Layer 2 of a small transformer language model trained on English Wikipedia (9 layers, counted from 0, width 64).
A neuron's activation on a vector x is GELU(weights . x + bias), where the dot is the dot product.

Input weights of the MLP neurons that the questions are about. A number n stands for n times 0.0017.
n1 (bias 0.014): -62 164 -30 12 298 104 -6 10 -79 311 195 5 -81 -266 -180 -156 -189 -21 -85 37 -151 -257 -26 -219 74 12 68 137 -81 179 383 163 -1 96 -55 181 -38 -33 -8 107 3 -98 -378 13 44 -20 -78 -122 -87 200 -22 -124 54 225 -46 -6 12 80 -54 -34 -34 3 -195 137
n3 (bias -0.097): -221 167 194 124 232 389 -81 99 -141 178 -157 249 -131 -312 4 -109 -57 146 153 70 12 29 352 36 -191 -265 -111 -61 -158 -55 -201 92 98 -89 -251 -286 -17 -176 -126 -96 36 130 -144 -172 28 -102 -27 55 215 50 172 -123 192 -2 224 -33 -144 0 190 -133 131 -4 -16 32
n6 (bias 0.030): 52 -178 28 -15 -99 -101 -149 -152 278 -62 -239 39 189 181 -100 -1 255 -3 94 -261 258 -160 153 -181 120 53 -134 -22 59 86 101 124 105 -38 199 272 20 -194 155 -135 -155 12 133 -43 -57 29 -21 -23 165 72 -54 90 14 24 -149 -126 -13 -311 -181 90 -182 187 -215 39
n8 (bias 0.050): 223 221 139 61 103 -61 135 -45 287 -88 -43 16 -131 -18 -121 -163 -19 -244 168 -126 63 260 -79 -222 236 -94 201 -180 -260 3 122 20 27 48 68 190 -118 136 -64 30 23 -50 342 -74 33 -152 -259 -104 47 14 -57 -232 249 76 187 -114 43 -123 -196 104 -72 -240 -124 35
n12 (bias 0.021): -97 152 -258 184 128 -107 -90 -147 135 -143 -115 48 -167 14 10 126 -209 203 -24 178 158 -122 -7 84 6 -160 110 9 -14 -222 305 86 211 -4 -99 -225 164 44 107 110 45 -205 176 -240 66 173 156 -59 72 -78 123 -32 153 -33 -110 -71 83 -76 42 -486 38 148 186 -418
n15 (bias -0.012): -52 64 -14 1 26 47 -9 -12 25 -281 -100 84 108 -92 29 78 29 -156 0 80 -178 61 -8 83 -41 -91 43 81 89 -134 117 7 -128 -111 -171 52 -372 -147 -114 82 223 -161 224 21 -248 -76 284 -20 -13 65 301 53 -55 -206 176 -99 144 52 -100 8 145 128 46 137
n19 (bias -0.163): -285 21 60 -155 235 210 -56 -216 44 46 -91 -103 148 -11 -58 -4 -73 132 17 -70 -91 -33 -61 -218 -19 -14 186 66 -33 -254 -4 165 -140 -34 133 -70 -68 260 193 -99 68 -255 442 10 130 -27 286 -51 164 23 99 -138 -9 229 -75 120 -128 184 -214 -249 -329 109 162 4
n24 (bias -0.010): -91 -82 -220 -154 -133 -172 77 126 65 -132 66 -91 -99 -31 -9 -24 -74 -102 47 7 75 -137 -55 -128 -13 -20 -172 162 217 101 17 -12 -154 81 -107 -70 155 63 -93 134 259 -46 -13 58 212 195 209 172 -128 -45 368 -47 41 -137 -93 64 230 -140 -180 -72 -146 279 2 -41
n43 (bias 0.031): 75 -157 53 -10 78 12 -278 -60 214 -35 125 205 -30 -50 237 47 -8 -82 -79 -296 26 -70 -15 -271 92 35 324 175 -64 -154 264 68 36 -61 -113 29 -103 242 37 -101 -106 -55 204 -26 152 -164 -105 113 34 280 224 -210 -118 -16 -90 -207 23 129 -69 131 -319 -124 -8 45
n45 (bias 0.039): -124 -261 -241 279 62 242 -3 74 170 132 -7 165 -26 -69 -91 2 37 151 81 -206 -59 89 -330 -24 -136 64 194 -105 0 85 41 177 118 -234 27 221 -16 82 -202 -169 -181 -207 32 -137 69 100 -170 95 -75 87 -43 -110 245 15 23 -124 -39 76 -183 100 -157 104 193 97
n51 (bias -0.074): -11 -88 191 -115 -136 37 105 -15 -359 -29 103 -65 -17 39 -9 113 44 109 -41 -12 -18 235 -32 8 -138 41 -133 -108 19 73 -139 1 -151 276 139 -41 55 -23 40 176 -11 -71 -256 90 -159 62 48 -87 -63 -3 132 32 -137 -110 80 -169 -153 -14 178 137 214 -151 -38 170
n76 (bias 0.050): 23 -40 0 176 120 -36 -323 -122 -72 -140 15 22 159 -101 105 84 -61 6 15 -71 -47 226 121 127 -9 37 40 143 107 42 2 158 27 -180 -71 199 -307 256 104 192 -132 49 -213 231 -13 31 105 53 -111 -14 56 118 -117 -50 -246 96 -193 107 26 -30 -273 -88 -152 -185
n79 (bias 0.014): 140 359 -150 218 -205 88 -40 -322 -37 113 -227 -151 99 -154 -93 65 85 260 190 1 -101 -70 68 -110 19 233 116 -51 -33 -32 37 91 109 19 -227 19 142 119 98 -141 -235 106 8 -8 -60 97 25 16 90 -116 -5 93 -65 -70 -142 152 -61 -121 -193 12 -136 70 23 69
n81 (bias 0.002): 58 -104 -127 134 81 -96 179 -45 -196 207 163 -96 223 48 -28 115 -199 -12 62 -71 -105 31 -177 135 223 249 137 -199 186 -53 -130 53 -9 -94 -120 -39 42 44 -133 38 31 -66 -13 86 156 34 122 -135 -192 -239 -222 70 90 97 -18 -205 180 -120 -65 -19 -58 -21 144 71
n90 (bias 0.010): 107 151 45 55 -71 -296 -85 32 83 -200 177 69 -317 94 -162 -3 -48 -35 -130 -105 -225 -74 202 -10 -108 225 11 -55 4 310 178 133 178 -397 13 44 -31 211 25 -233 -307 106 69 -163 -40 -11 75 18 222 255 -275 -203 81 118 -42 77 72 122 59 22 6 -149 60 100
n99 (bias -0.057): -188 8 13 -55 80 214 -25 -29 -24 -16 71 -279 17 40 19 74 -56 60 -89 -48 -127 30 73 15 193 -155 -25 -19 155 -75 374 -15 85 5 -212 -169 29 157 61 21 246 110 -79 -17 -40 -18 275 -57 120 -325 -79 -2 -77 -18 -140 154 -13 -8 -197 -76 147 -71 156 -239
n123 (bias -0.057): 129 -64 -37 -55 -56 -219 59 -95 -253 -82 1 -34 25 20 233 110 49 19 48 -41 8 169 -133 -36 -180 59 -76 -103 -62 -49 127 91 35 130 48 -55 71 84 138 67 -44 103 -156 -44 -60 87 -38 -74 -156 -198 13 -72 -62 112 9 -18 72 -3 10 51 106 39 89 -74
n137 (bias -0.004): -420 -62 169 30 64 437 -363 32 -60 23 226 -139 40 3 -98 -137 248 142 84 14 -23 70 73 -106 176 -87 285 43 -1 188 75 95 202 3 -224 -15 52 27 120 -112 -82 -273 -44 147 -152 -107 -211 196 -69 183 6 -13 58 4 -178 348 -216 46 -261 -91 38 -346 -210 193
n138 (bias 0.056): -9 -84 2 -16 -111 18 -127 90 214 39 176 -3 32 131 -363 -332 86 203 -4 -112 298 -55 353 -156 -9 84 66 55 -55 69 -88 -110 -106 174 -25 -46 69 108 144 -17 45 56 -6 103 -136 -278 -169 16 -129 -27 189 -58 17 -144 37 190 -138 5 -17 -45 -205 -138 74 261
n149 (bias 0.021): -160 -11 75 -224 -87 200 251 131 294 35 53 -195 181 87 -140 -49 173 -203 -49 98 40 48 -46 154 -16 -166 -222 -108 -199 121 -111 179 -65 211 31 119 -221 151 241 4 147 -113 154 -87 49 -274 187 -374 171 -189 147 -52 -284 93 -17 -59 -152 97 120 102 -171 -213 71 -37
n163 (bias 0.037): -77 -136 -348 -19 -276 -15 -80 117 -18 67 117 73 217 129 -45 -122 125 77 -104 23 211 67 114 -199 247 -116 -227 342 -23 15 -46 87 -133 -207 76 151 33 160 112 -319 -52 -100 -28 -249 -143 -59 64 -82 71 111 65 -79 118 229 -193 -13 28 83 -167 114 38 188 245 -207
n165 (bias 0.016): -20 244 3 96 252 -66 45 -95 97 -323 -24 71 71 -380 122 60 181 -116 209 -218 -9 23 65 -36 -32 51 73 -83 -145 -16 -137 -161 292 -121 -66 75 -86 -48 52 -144 -103 -6 200 12 234 -260 -129 -78 -71 -36 141 14 79 388 -147 215 62 -203 98 -1 -279 196 -128 13
n167 (bias -0.060): 265 -1 -162 -4 -49 -95 -114 -241 -112 266 -260 121 -63 -221 337 80 -106 -16 -151 -296 -114 155 42 185 22 6 -93 -39 -91 -145 200 321 14 -114 170 -195 152 35 297 154 99 238 -99 -65 -103 -173 2 -344 204 -90 -39 -106 -119 114 -137 -22 130 269 62 151 -103 -93 39 50
n170 (bias 0.045): 84 63 86 140 -107 -80 97 -93 35 42 266 -202 227 32 -93 -118 103 -72 -48 -47 1 141 -156 150 54 226 88 -167 28 33 205 -8 16 112 -111 38 -59 252 129 -117 58 -6 -135 45 127 265 -93 -58 -57 -154 -23 -294 50 -67 -23 -154 -121 -97 -195 28 -169 -69 42 -12
n204 (bias -0.083): -24 22 -69 -179 187 47 -66 -68 -30 99 -129 239 137 -283 216 -161 -36 50 143 -40 -69 57 -2 -4 -114 -113 -162 -65 -39 35 -77 75 -36 39 -37 -43 -118 -88 -96 137 -2 -67 -21 -103 -38 60 76 173 189 68 362 -5 -88 -138 196 4 -10 -194 265 62 147 -124 -147 22
n205 (bias -0.052): 45 24 -12 -13 122 75 11 9 -2 48 99 50 266 201 -89 13 -17 38 86 -181 53 -82 164 38 36 -127 -72 117 -301 -56 -146 83 -51 133 41 109 -114 -54 -136 -85 284 -3 -1 29 -150 -24 -165 19 -100 -9 -28 -123 -80 -30 -4 83 -79 -55 164 31 11 49 -112 -59
n208 (bias -0.056): -25 189 -72 116 56 238 40 22 22 185 54 118 -152 -131 -103 -64 -46 40 -91 -255 43 -52 365 133 84 -72 56 121 -95 -131 62 45 13 -153 2 -23 -105 -135 89 -148 154 17 128 -126 -93 13 -73 -109 4 -98 -105 -13 91 -173 141 -207 70 -76 341 -135 -34 26 -15 17
n217 (bias 0.016): -48 -20 220 4 -33 28 331 -24 53 35 67 -183 219 144 -2 68 55 100 -129 -223 -17 130 -78 37 323 -138 -14 79 -2 -209 138 -90 -103 -113 -77 216 -169 -14 74 -55 188 -224 48 6 -106 -10 -225 -278 81 61 101 28 -24 109 33 51 -126 173 40 171 -313 -286 12 -90
n219 (bias 0.015): -166 -27 -41 69 -78 122 69 70 -29 209 10 -220 221 39 -95 301 179 -222 -150 50 -78 -15 -45 89 84 12 -33 -178 -35 13 -63 75 98 133 -107 361 -51 -58 -82 -141 33 -303 154 -207 288 166 -72 -49 -19 -107 72 -66 -118 -9 0 -94 -221 242 56 75 -192 -262 200 226
n226 (bias -0.022): -220 -291 -47 27 -84 7 105 -136 95 21 13 -143 32 93 -165 -41 30 -5 -82 6 -156 15 -144 -203 -14 -42 -45 257 108 70 -136 233 -233 141 72 112 -24 264 26 174 -17 -93 -79 -18 34 13 199 105 78 49 146 155 -7 63 -77 -117 -24 -20 -179 -77 -11 22 128 -3
n229 (bias -0.065): 0 152 97 -139 -59 -62 20 54 -99 72 -91 152 -15 -33 -126 -90 74 -45 -136 -228 -34 -119 348 65 10 -262 -27 25 -7 -100 105 -20 82 -136 -87 -66 -65 -135 -125 -130 172 143 109 -77 37 -68 16 47 81 19 -83 17 69 -119 134 38 80 -48 234 156 14 124 -141 122
n232 (bias -0.038): 235 278 -97 105 -111 -50 -110 6 -153 -255 -106 102 -75 -193 10 -68 44 -56 172 123 -128 29 279 37 37 -31 -190 -101 -174 -65 235 -178 -19 21 -1 69 94 -140 42 131 36 -65 93 -71 -139 141 83 79 134 -75 58 -121 -47 -66 13 96 67 -88 -71 -109 254 234 -90 -53

Each question shows a token from some text and the vector x that enters the MLP there. A number n stands for n times 0.0081.

" by": 107 3 -154 185 43 81 -77 112 -60 105 50 104 -175 43 42 42 27 -45 -387 102 110 -66 -243 98 125 -150 -138 5 -107 -106 18 -97 -84 -10 -213 48 119 -74 -64 -38 -112 77 121 267 -75 -84 167 114 103 32 33 201 44 192 176 57 -32 -58 -145 26 -235 -134 -92 75
The two highest activations, in order: n217, n43

" s": 202 -45 -86 117 17 -46 -6 37 -160 -57 42 181 -111 137 -63 -20 260 -36 -164 24 82 -68 -114 -15 -161 -48 79 120 -198 -189 72 -74 17 144 -127 50 -72 -92 109 -25 -16 328 -6 111 -149 26 184 175 3 -50 66 146 36 74 -43 142 108 -149 -106 -23 -157 -377 53 -90
Which three neurons fire most, strongest first? n138, n123, n76

" the": 16 64 -2 79 30 132 70 104 -70 79 30 140 -223 -99 15 -81 76 -26 -188 -4 107 -52 -224 15 150 -58 -177 11 -55 -151 1 -40 -9 -36 -71 -13 -7 -66 -249 -40 -54 329 -54 397 -121 37 230 107 105 -29 144 103 17 99 -6 31 16 -161 -33 67 -301 -186 38 46
Which of these neurons fires most? n3

" Ind": 100 28 -82 60 66 78 8 62 -113 -16 134 179 -108 141 177 98 94 -131 -292 245 126 -139 -116 55 -117 70 -1 166 21 -70 9 -11 -8 -69 34 43 -7 -98 -1 -1 -26 35 -132 104 -178 -45 298 -13 27 -105 204 44 53 -83 140 -30 0 -267 -11 13 -285 -320 -116 78
Which of these neurons fires most? n15

"ke": 63 -37 -34 336 -167 -86 -242 67 -52 -85 104 20 -59 168 -41 -46 219 12 -219 1 32 27 -141 76 45 -32 -1 48 -55 -66 -49 -130 43 6 -58 138 49 -139 166 -129 99 252 111 162 -53 -119 103 37 31 -35 92 133 66 148 196 -6 -12 -287 59 8 -185 -203 -174 -173
Which of these neurons fires most? n6

" cl": 98 -46 -67 155 63 -41 -285 2 79 20 61 143 -162 -24 -48 -77 361 -239 -314 147 -51 219 -202 44 -162 61 -21 158 13 36 143 -9 -100 -25 1 11 19 -150 48 16 -91 22 -129 61 -43 20 125 93 95 -28 53 197 93 35 101 25 80 -257 -23 -31 -157 -148 111 -81
The most active neuron and its activation: n76, at about 2.1

" sec": 67 -86 145 143 -2 -67 -70 238 -69 57 168 175 -120 -5 -10 188 172 -200 -440 19 -17 -46 -53 -70 -118 46 -50 13 -64 -89 -49 16 52 35 -207 43 112 -8 115 -9 -139 177 -148 20 -72 -40 272 81 -65 -19 158 34 -89 -32 -26 54 44 -50 11 247 -138 -220 -108 96
Which of these neurons fires most? n43

"as": 195 103 -75 388 -42 -74 -89 -12 -140 84 72 65 -79 156 7 113 22 -128 -334 -56 90 -19 -36 124 0 -100 14 22 -59 -265 -10 -37 11 121 2 -15 -14 -157 -27 -84 -107 201 73 53 -140 -8 71 63 34 -100 126 7 259 66 156 -10 45 -235 20 192 -237 -112 -82 -67
Which of these neurons fires most? n208

" fund": 32 68 -149 348 75 -8 3 1 -104 254 104 108 -305 76 114 45 245 -90 -68 214 22 -177 -130 -67 1 11 -94 150 -16 -63 -71 -16 28 -39 83 -7 64 -155 -80 0 -74 150 -60 82 -47 -69 169 72 -121 -94 62 236 35 119 -62 -57 44 -144 -194 -137 -182 -88 -177 129
The most active neuron and its activation: n1, at about 2.2

"g": 12 119 -25 342 -118 -79 -182 71 -98 82 179 77 -257 61 -23 15 126 -20 -391 -8 44 -133 -80 -52 22 108 -20 50 11 -77 89 -117 162 -13 -116 243 -24 -76 -2 -119 127 100 95 49 36 4 158 17 -10 -149 -21 50 256 124 27 8 9 -121 -28 64 -273 -153 -69 -83
The most active neuron and its activation: n90, at about 3.3

"BC": 113 148 -239 254 -75 40 75 140 0 115 177 4 -196 44 98 49 125 -166 -76 50 140 -76 -195 -69 136 60 -51 116 -166 -117 9 -65 146 -45 -131 34 -18 -168 -44 -61 103 63 -11 99 -134 -83 164 -34 -13 -93 17 224 -19 248 65 -31 -111 -228 42 116 -330 -132 -24 -10
Which three neurons fire most, strongest first? n165, n217, n81

"med": 95 106 -186 294 -51 29 -104 101 -89 20 275 61 -156 89 9 -3 119 -27 -210 -126 -12 -223 -189 -26 -80 -108 19 -28 13 -158 -20 51 10 3 -60 233 -27 -16 68 -128 142 73 163 191 -17 -11 70 221 3 -38 130 117 67 108 71 100 34 -209 -239 -9 -220 -185 -92 -38
The most active neuron and its activation: n43, at about 2.9

"alth": 181 32 -21 379 37 -41 -97 69 -283 23 115 124 -128 155 -32 -20 129 -69 -336 -45 40 -68 -128 -28 17 51 -88 98 -37 -244 -72 136 113 109 108 27 -9 -158 -109 -107 5 -47 47 -3 -108 60 121 100 24 17 176 141 54 150 15 41 152 -226 7 -54 -211 -82 -42 -162
Which of these neurons fires most? n12

" st": 147 -30 6 96 -89 -84 3 20 -100 -33 10 6 -175 238 -145 -30 239 -126 -325 72 27 -19 -250 -60 -85 -10 51 49 -118 1 -56 45 20 36 -14 163 77 32 -23 -104 77 161 88 20 -9 -19 294 234 8 -70 192 69 -1 256 -80 145 90 -141 -47 -51 -173 -248 -143 -112
Which of these neurons fires most? n226

" mon": 17 -98 -86 320 -21 -88 -138 26 -180 63 123 176 -148 44 11 189 24 77 -319 118 97 -24 -27 -3 -146 -92 67 151 -117 -61 2 -195 -127 -73 -75 -79 117 -69 3 53 -78 147 -138 229 -73 168 -14 112 12 -109 76 114 169 156 96 5 -120 -108 17 173 -65 -290 -38 44
Which of these neurons fires most? n51

" such": 130 78 -20 220 115 -32 67 53 -145 92 14 62 -212 -117 16 100 -35 -7 -241 114 156 -135 -111 123 114 -232 -163 -29 -130 -24 -113 52 35 160 -102 24 148 -173 -72 -186 -87 82 -11 230 70 -100 89 81 70 -42 55 241 131 -17 39 30 -112 -179 148 109 -98 -330 4 7
The most active neuron and its activation: n3, at about 3.5

" inst": 153 134 -180 114 30 -31 31 82 -73 140 18 221 -150 -81 42 18 215 -74 -335 18 21 -52 -210 31 16 -50 -91 53 -60 41 -76 102 -69 66 -34 186 286 74 -130 -162 3 161 -109 95 80 75 222 146 -251 -91 33 73 73 34 6 -17 -30 -138 -141 74 -117 -183 -213 -22
The two highest activations, in order: n24, n1

" con": 143 -129 -76 106 55 96 -59 106 -104 -51 370 172 -152 -102 -56 214 325 49 -197 8 -47 -154 -164 -77 -17 -69 -17 -69 -115 -65 38 -91 -36 -29 5 33 -73 -134 115 -72 -80 181 -30 146 -90 105 177 132 -26 52 -60 171 58 88 255 -45 -72 -204 -73 -7 -30 -197 -51 -79
Which three neurons fire most, strongest first? n137, n51, n90

"ones": 30 123 -242 380 12 -38 -35 84 -15 -48 197 171 -33 161 71 -76 114 -180 -236 -1 24 -76 -92 38 141 0 32 -18 -53 -237 -122 -187 147 132 -135 39 -53 -109 33 -118 15 50 22 118 -135 -72 37 -8 20 33 153 241 61 75 161 -14 -19 -206 -48 104 -231 -105 62 -136
Which of these neurons fires most? n165

" a": 96 -1 -37 21 44 106 -53 178 -117 119 67 73 -166 -61 -85 92 39 -120 -266 -62 163 -132 -104 45 -75 -52 -100 -31 -146 -110 -10 44 -128 -6 -54 -12 -14 -45 10 -68 21 249 153 254 -124 37 351 154 167 -121 194 55 -25 191 22 44 -83 -215 -27 17 -256 -201 23 82
Which of these neurons fires most? n149

" an": -29 85 -113 54 162 -24 1 109 -134 36 170 78 -218 89 -17 13 -14 -39 -172 106 99 -102 -259 -27 -39 21 -61 -43 -59 -138 66 34 -32 64 -181 63 -23 -198 42 -89 -12 233 -55 235 -254 184 216 186 210 -150 3 143 50 149 41 92 -24 -205 -75 83 -169 -175 -89 101
Which three neurons fire most, strongest first? n1, n99, n79

" behind": 70 -83 -94 337 -20 -35 -2 136 -102 65 72 117 -89 52 38 -78 122 -82 -278 7 172 -99 -136 92 187 -174 -60 -1 -113 -148 -55 -76 -97 86 -154 57 55 -44 -12 106 -11 6 163 226 -99 -66 82 -19 81 -79 110 236 5 231 39 83 -2 -130 -174 77 -216 -281 -76 75
The most active neuron and its activation: n217, at about 3.8

" him": 72 210 -141 257 -51 -29 -159 127 -122 -12 -9 115 -82 135 8 -11 60 -37 -225 -4 78 -120 -83 -1 133 -65 -41 -14 6 -218 -114 -2 11 198 6 91 -71 -55 54 56 -137 51 133 150 -115 -17 206 63 41 -174 -22 204 -105 143 236 41 -71 -141 -170 199 -261 -254 37 13
The two highest activations, in order: n79, n219

"al": 240 -24 -87 359 2 -56 -90 68 -186 101 208 67 -129 37 -34 41 25 -16 -285 -11 71 -222 -129 27 28 -131 -78 21 -23 -194 -20 -31 137 31 -14 105 60 -99 111 -168 -35 141 89 76 -29 72 67 106 26 2 103 74 282 19 45 44 -9 -227 -29 24 -323 -138 32 -120
The two highest activations, in order: n12, n208

" investig": 11 95 -27 332 -29 -61 -59 57 -94 7 162 155 -261 119 86 55 143 -125 -244 -80 22 4 -81 -22 -35 50 -173 18 -74 -53 -104 81 49 168 -23 57 132 -46 10 -77 -139 9 -88 62 -58 -43 228 153 -14 -191 38 356 69 126 64 123 5 -110 -158 -17 -202 -198 -170 11
Which of these neurons fires most? n76

"ike": 8 35 -72 312 133 -161 -38 -13 13 37 156 18 -74 128 -61 85 117 -134 -308 69 141 -166 -117 -2 104 -101 -70 50 -75 -198 -55 -109 -1 0 -125 140 127 -12 -129 -75 39 147 225 154 -57 -85 96 122 30 -22 27 74 -46 251 72 64 61 -183 -87 132 -283 -231 -26 -51
Which of these neurons fires most? n217

"F": 166 49 -86 250 -34 -7 66 113 -3 217 -26 20 -273 -80 -5 -83 233 -60 -189 70 162 -127 -156 60 12 113 -11 237 -22 -87 87 -101 186 77 -89 20 3 -216 -8 -172 -32 122 -7 169 -78 -157 121 -1 -122 -71 101 -13 39 195 43 -80 8 -286 113 91 -140 -167 -116 -34
Which three neurons fire most, strongest first? n165, n208, n1

"ops": 85 111 -170 346 67 -93 -81 94 -9 36 177 75 -84 151 -35 6 222 -152 -157 -44 38 14 -76 133 63 78 30 39 -73 -230 -170 -46 -108 183 -120 24 -139 -32 -37 -123 -36 67 15 190 -18 -84 115 91 -11 -30 115 136 69 112 54 32 -1 -297 -107 176 -267 -198 24 -140
Which of these neurons fires most? n165

" For": 164 3 -50 319 -16 -9 14 45 -72 -85 79 182 -323 115 -6 74 40 20 -294 61 323 -139 -123 18 44 15 -103 -32 -13 -138 148 -196 19 107 43 48 111 -19 -182 -161 -35 22 41 139 -22 21 183 -8 38 -61 124 104 30 89 91 -132 -61 -134 -157 88 -260 -90 2 -42
The most active neuron and its activation: n12, at about 2.5

" Mr": 91 33 -67 240 -91 70 72 155 -59 57 56 70 -184 -10 18 165 -76 -62 -231 96 250 -53 -138 -9 -22 123 -215 109 -153 -102 89 -51 30 127 -66 -22 88 -137 51 203 4 14 -162 83 -1 -182 82 -136 163 -30 34 115 89 97 27 179 -40 -138 -104 26 -213 -393 -18 56
Which of these neurons fires most? n167

"st": 83 108 -112 234 26 -142 -92 -33 -89 79 73 78 -263 47 -117 -75 255 6 -320 -77 20 -7 -137 52 -2 -88 -45 75 -91 -92 -2 -61 115 58 60 195 70 -99 15 -111 223 161 -21 101 -32 11 121 140 2 -76 167 91 51 130 18 51 26 -247 56 184 -200 -196 -196 -160
Which three neurons fire most, strongest first? n229, n165, n6

".": 87 -51 -256 222 -93 123 -258 90 -49 115 213 44 -131 33 29 -42 200 -128 -276 -40 77 -9 -43 -23 152 95 -171 -94 -119 -147 109 -98 147 92 -163 22 -22 -62 -92 53 -125 166 29 201 -60 -22 201 40 141 -136 -10 169 111 147 106 59 -17 -38 -46 58 -67 -183 -116 -142
Which of these neurons fires most? n99

" ": 56 96 -101 74 17 187 -243 144 8 11 124 22 -103 93 52 23 208 -100 -330 30 139 -160 -218 234 -34 45 -35 103 -145 -123 165 -124 97 173 -97 43 80 -146 -72 -65 -72 244 67 113 -103 -84 127 -64 -55 -27 60 152 111 40 -28 58 -90 -150 -98 60 -98 -206 90 -170
Which of these neurons fires most? n99

" not": 51 105 -113 217 188 -78 -70 -73 -67 146 4 165 -153 265 -36 91 115 -146 -141 80 27 -125 -71 77 -39 -92 -91 -73 -140 -151 -49 9 83 1 -79 -28 153 -74 -38 -80 -237 178 5 224 30 -148 189 257 -37 -130 95 177 -98 88 149 13 22 -136 -125 143 -90 -236 -19 -80
The two highest activations, in order: n79, n81

" cover": 88 26 -28 264 -15 -60 -6 4 -180 3 146 48 -211 198 -96 180 103 -96 -187 -30 53 -130 -108 -51 63 -188 -94 9 -148 -26 -127 -66 -141 66 -67 46 94 41 56 -113 88 169 75 59 -60 -3 200 56 -11 72 105 393 7 214 -84 142 -64 -187 -182 106 -140 -173 -50 -50
Which three neurons fire most, strongest first? n226, n163, n217

" of": 74 17 -73 214 9 84 -78 -16 -79 118 2 209 -145 76 41 3 103 -81 -338 -14 85 -142 -302 46 117 -154 -191 -96 -158 -136 51 -96 -110 -32 5 91 68 -122 -71 -192 26 87 66 315 -13 -70 137 156 97 40 74 173 142 119 73 3 12 -104 -138 92 -150 -116 89 102
The most active neuron and its activation: n45, at about 1.8

" version": 223 49 -185 168 -33 20 -15 176 -13 -7 124 4 -65 237 -50 35 92 -140 -123 130 24 -86 -132 -171 221 -38 -3 143 -247 -103 -132 -98 -35 45 -103 44 33 64 23 6 -23 148 89 78 -125 -102 223 87 -32 -25 -18 295 29 172 39 45 -81 -151 -85 74 -284 -237 -108 -93
The most active neuron and its activation: n163, at about 2.7

"one": 73 110 -76 304 3 -107 -3 166 -111 50 207 85 -36 42 17 9 203 -158 -214 10 81 -96 -82 -26 133 -62 -58 -43 -81 -222 -95 -83 99 25 -46 -41 -50 -88 -41 -130 57 175 116 178 -165 -30 38 101 95 -40 130 257 -42 173 108 -29 -120 -234 39 144 -254 -225 -33 -106
The two highest activations, in order: n217, n165

" However": 188 105 -25 256 75 -70 11 -8 52 139 121 -18 -270 5 26 115 44 -25 -176 -58 39 -113 -199 26 30 -108 -60 -100 113 -213 -126 -75 -126 196 45 132 116 3 -11 20 -44 151 125 33 -222 -106 161 80 -29 -116 110 261 13 92 138 -5 55 -262 1 -61 -106 -302 -87 43
The most active neuron and its activation: n8, at about 2

" at": -1 47 -125 263 -14 142 -39 148 52 -14 -25 152 -241 186 -10 -11 116 -2 -343 21 123 -93 -331 81 72 -53 -77 -21 -222 -57 -6 -36 -160 -28 -4 113 117 -120 -40 -26 -46 84 202 284 -57 23 143 60 -8 -43 -34 -9 62 243 18 55 -19 -91 -196 44 -164 -104 36 -16
Which three neurons fire most, strongest first? n45, n8, n163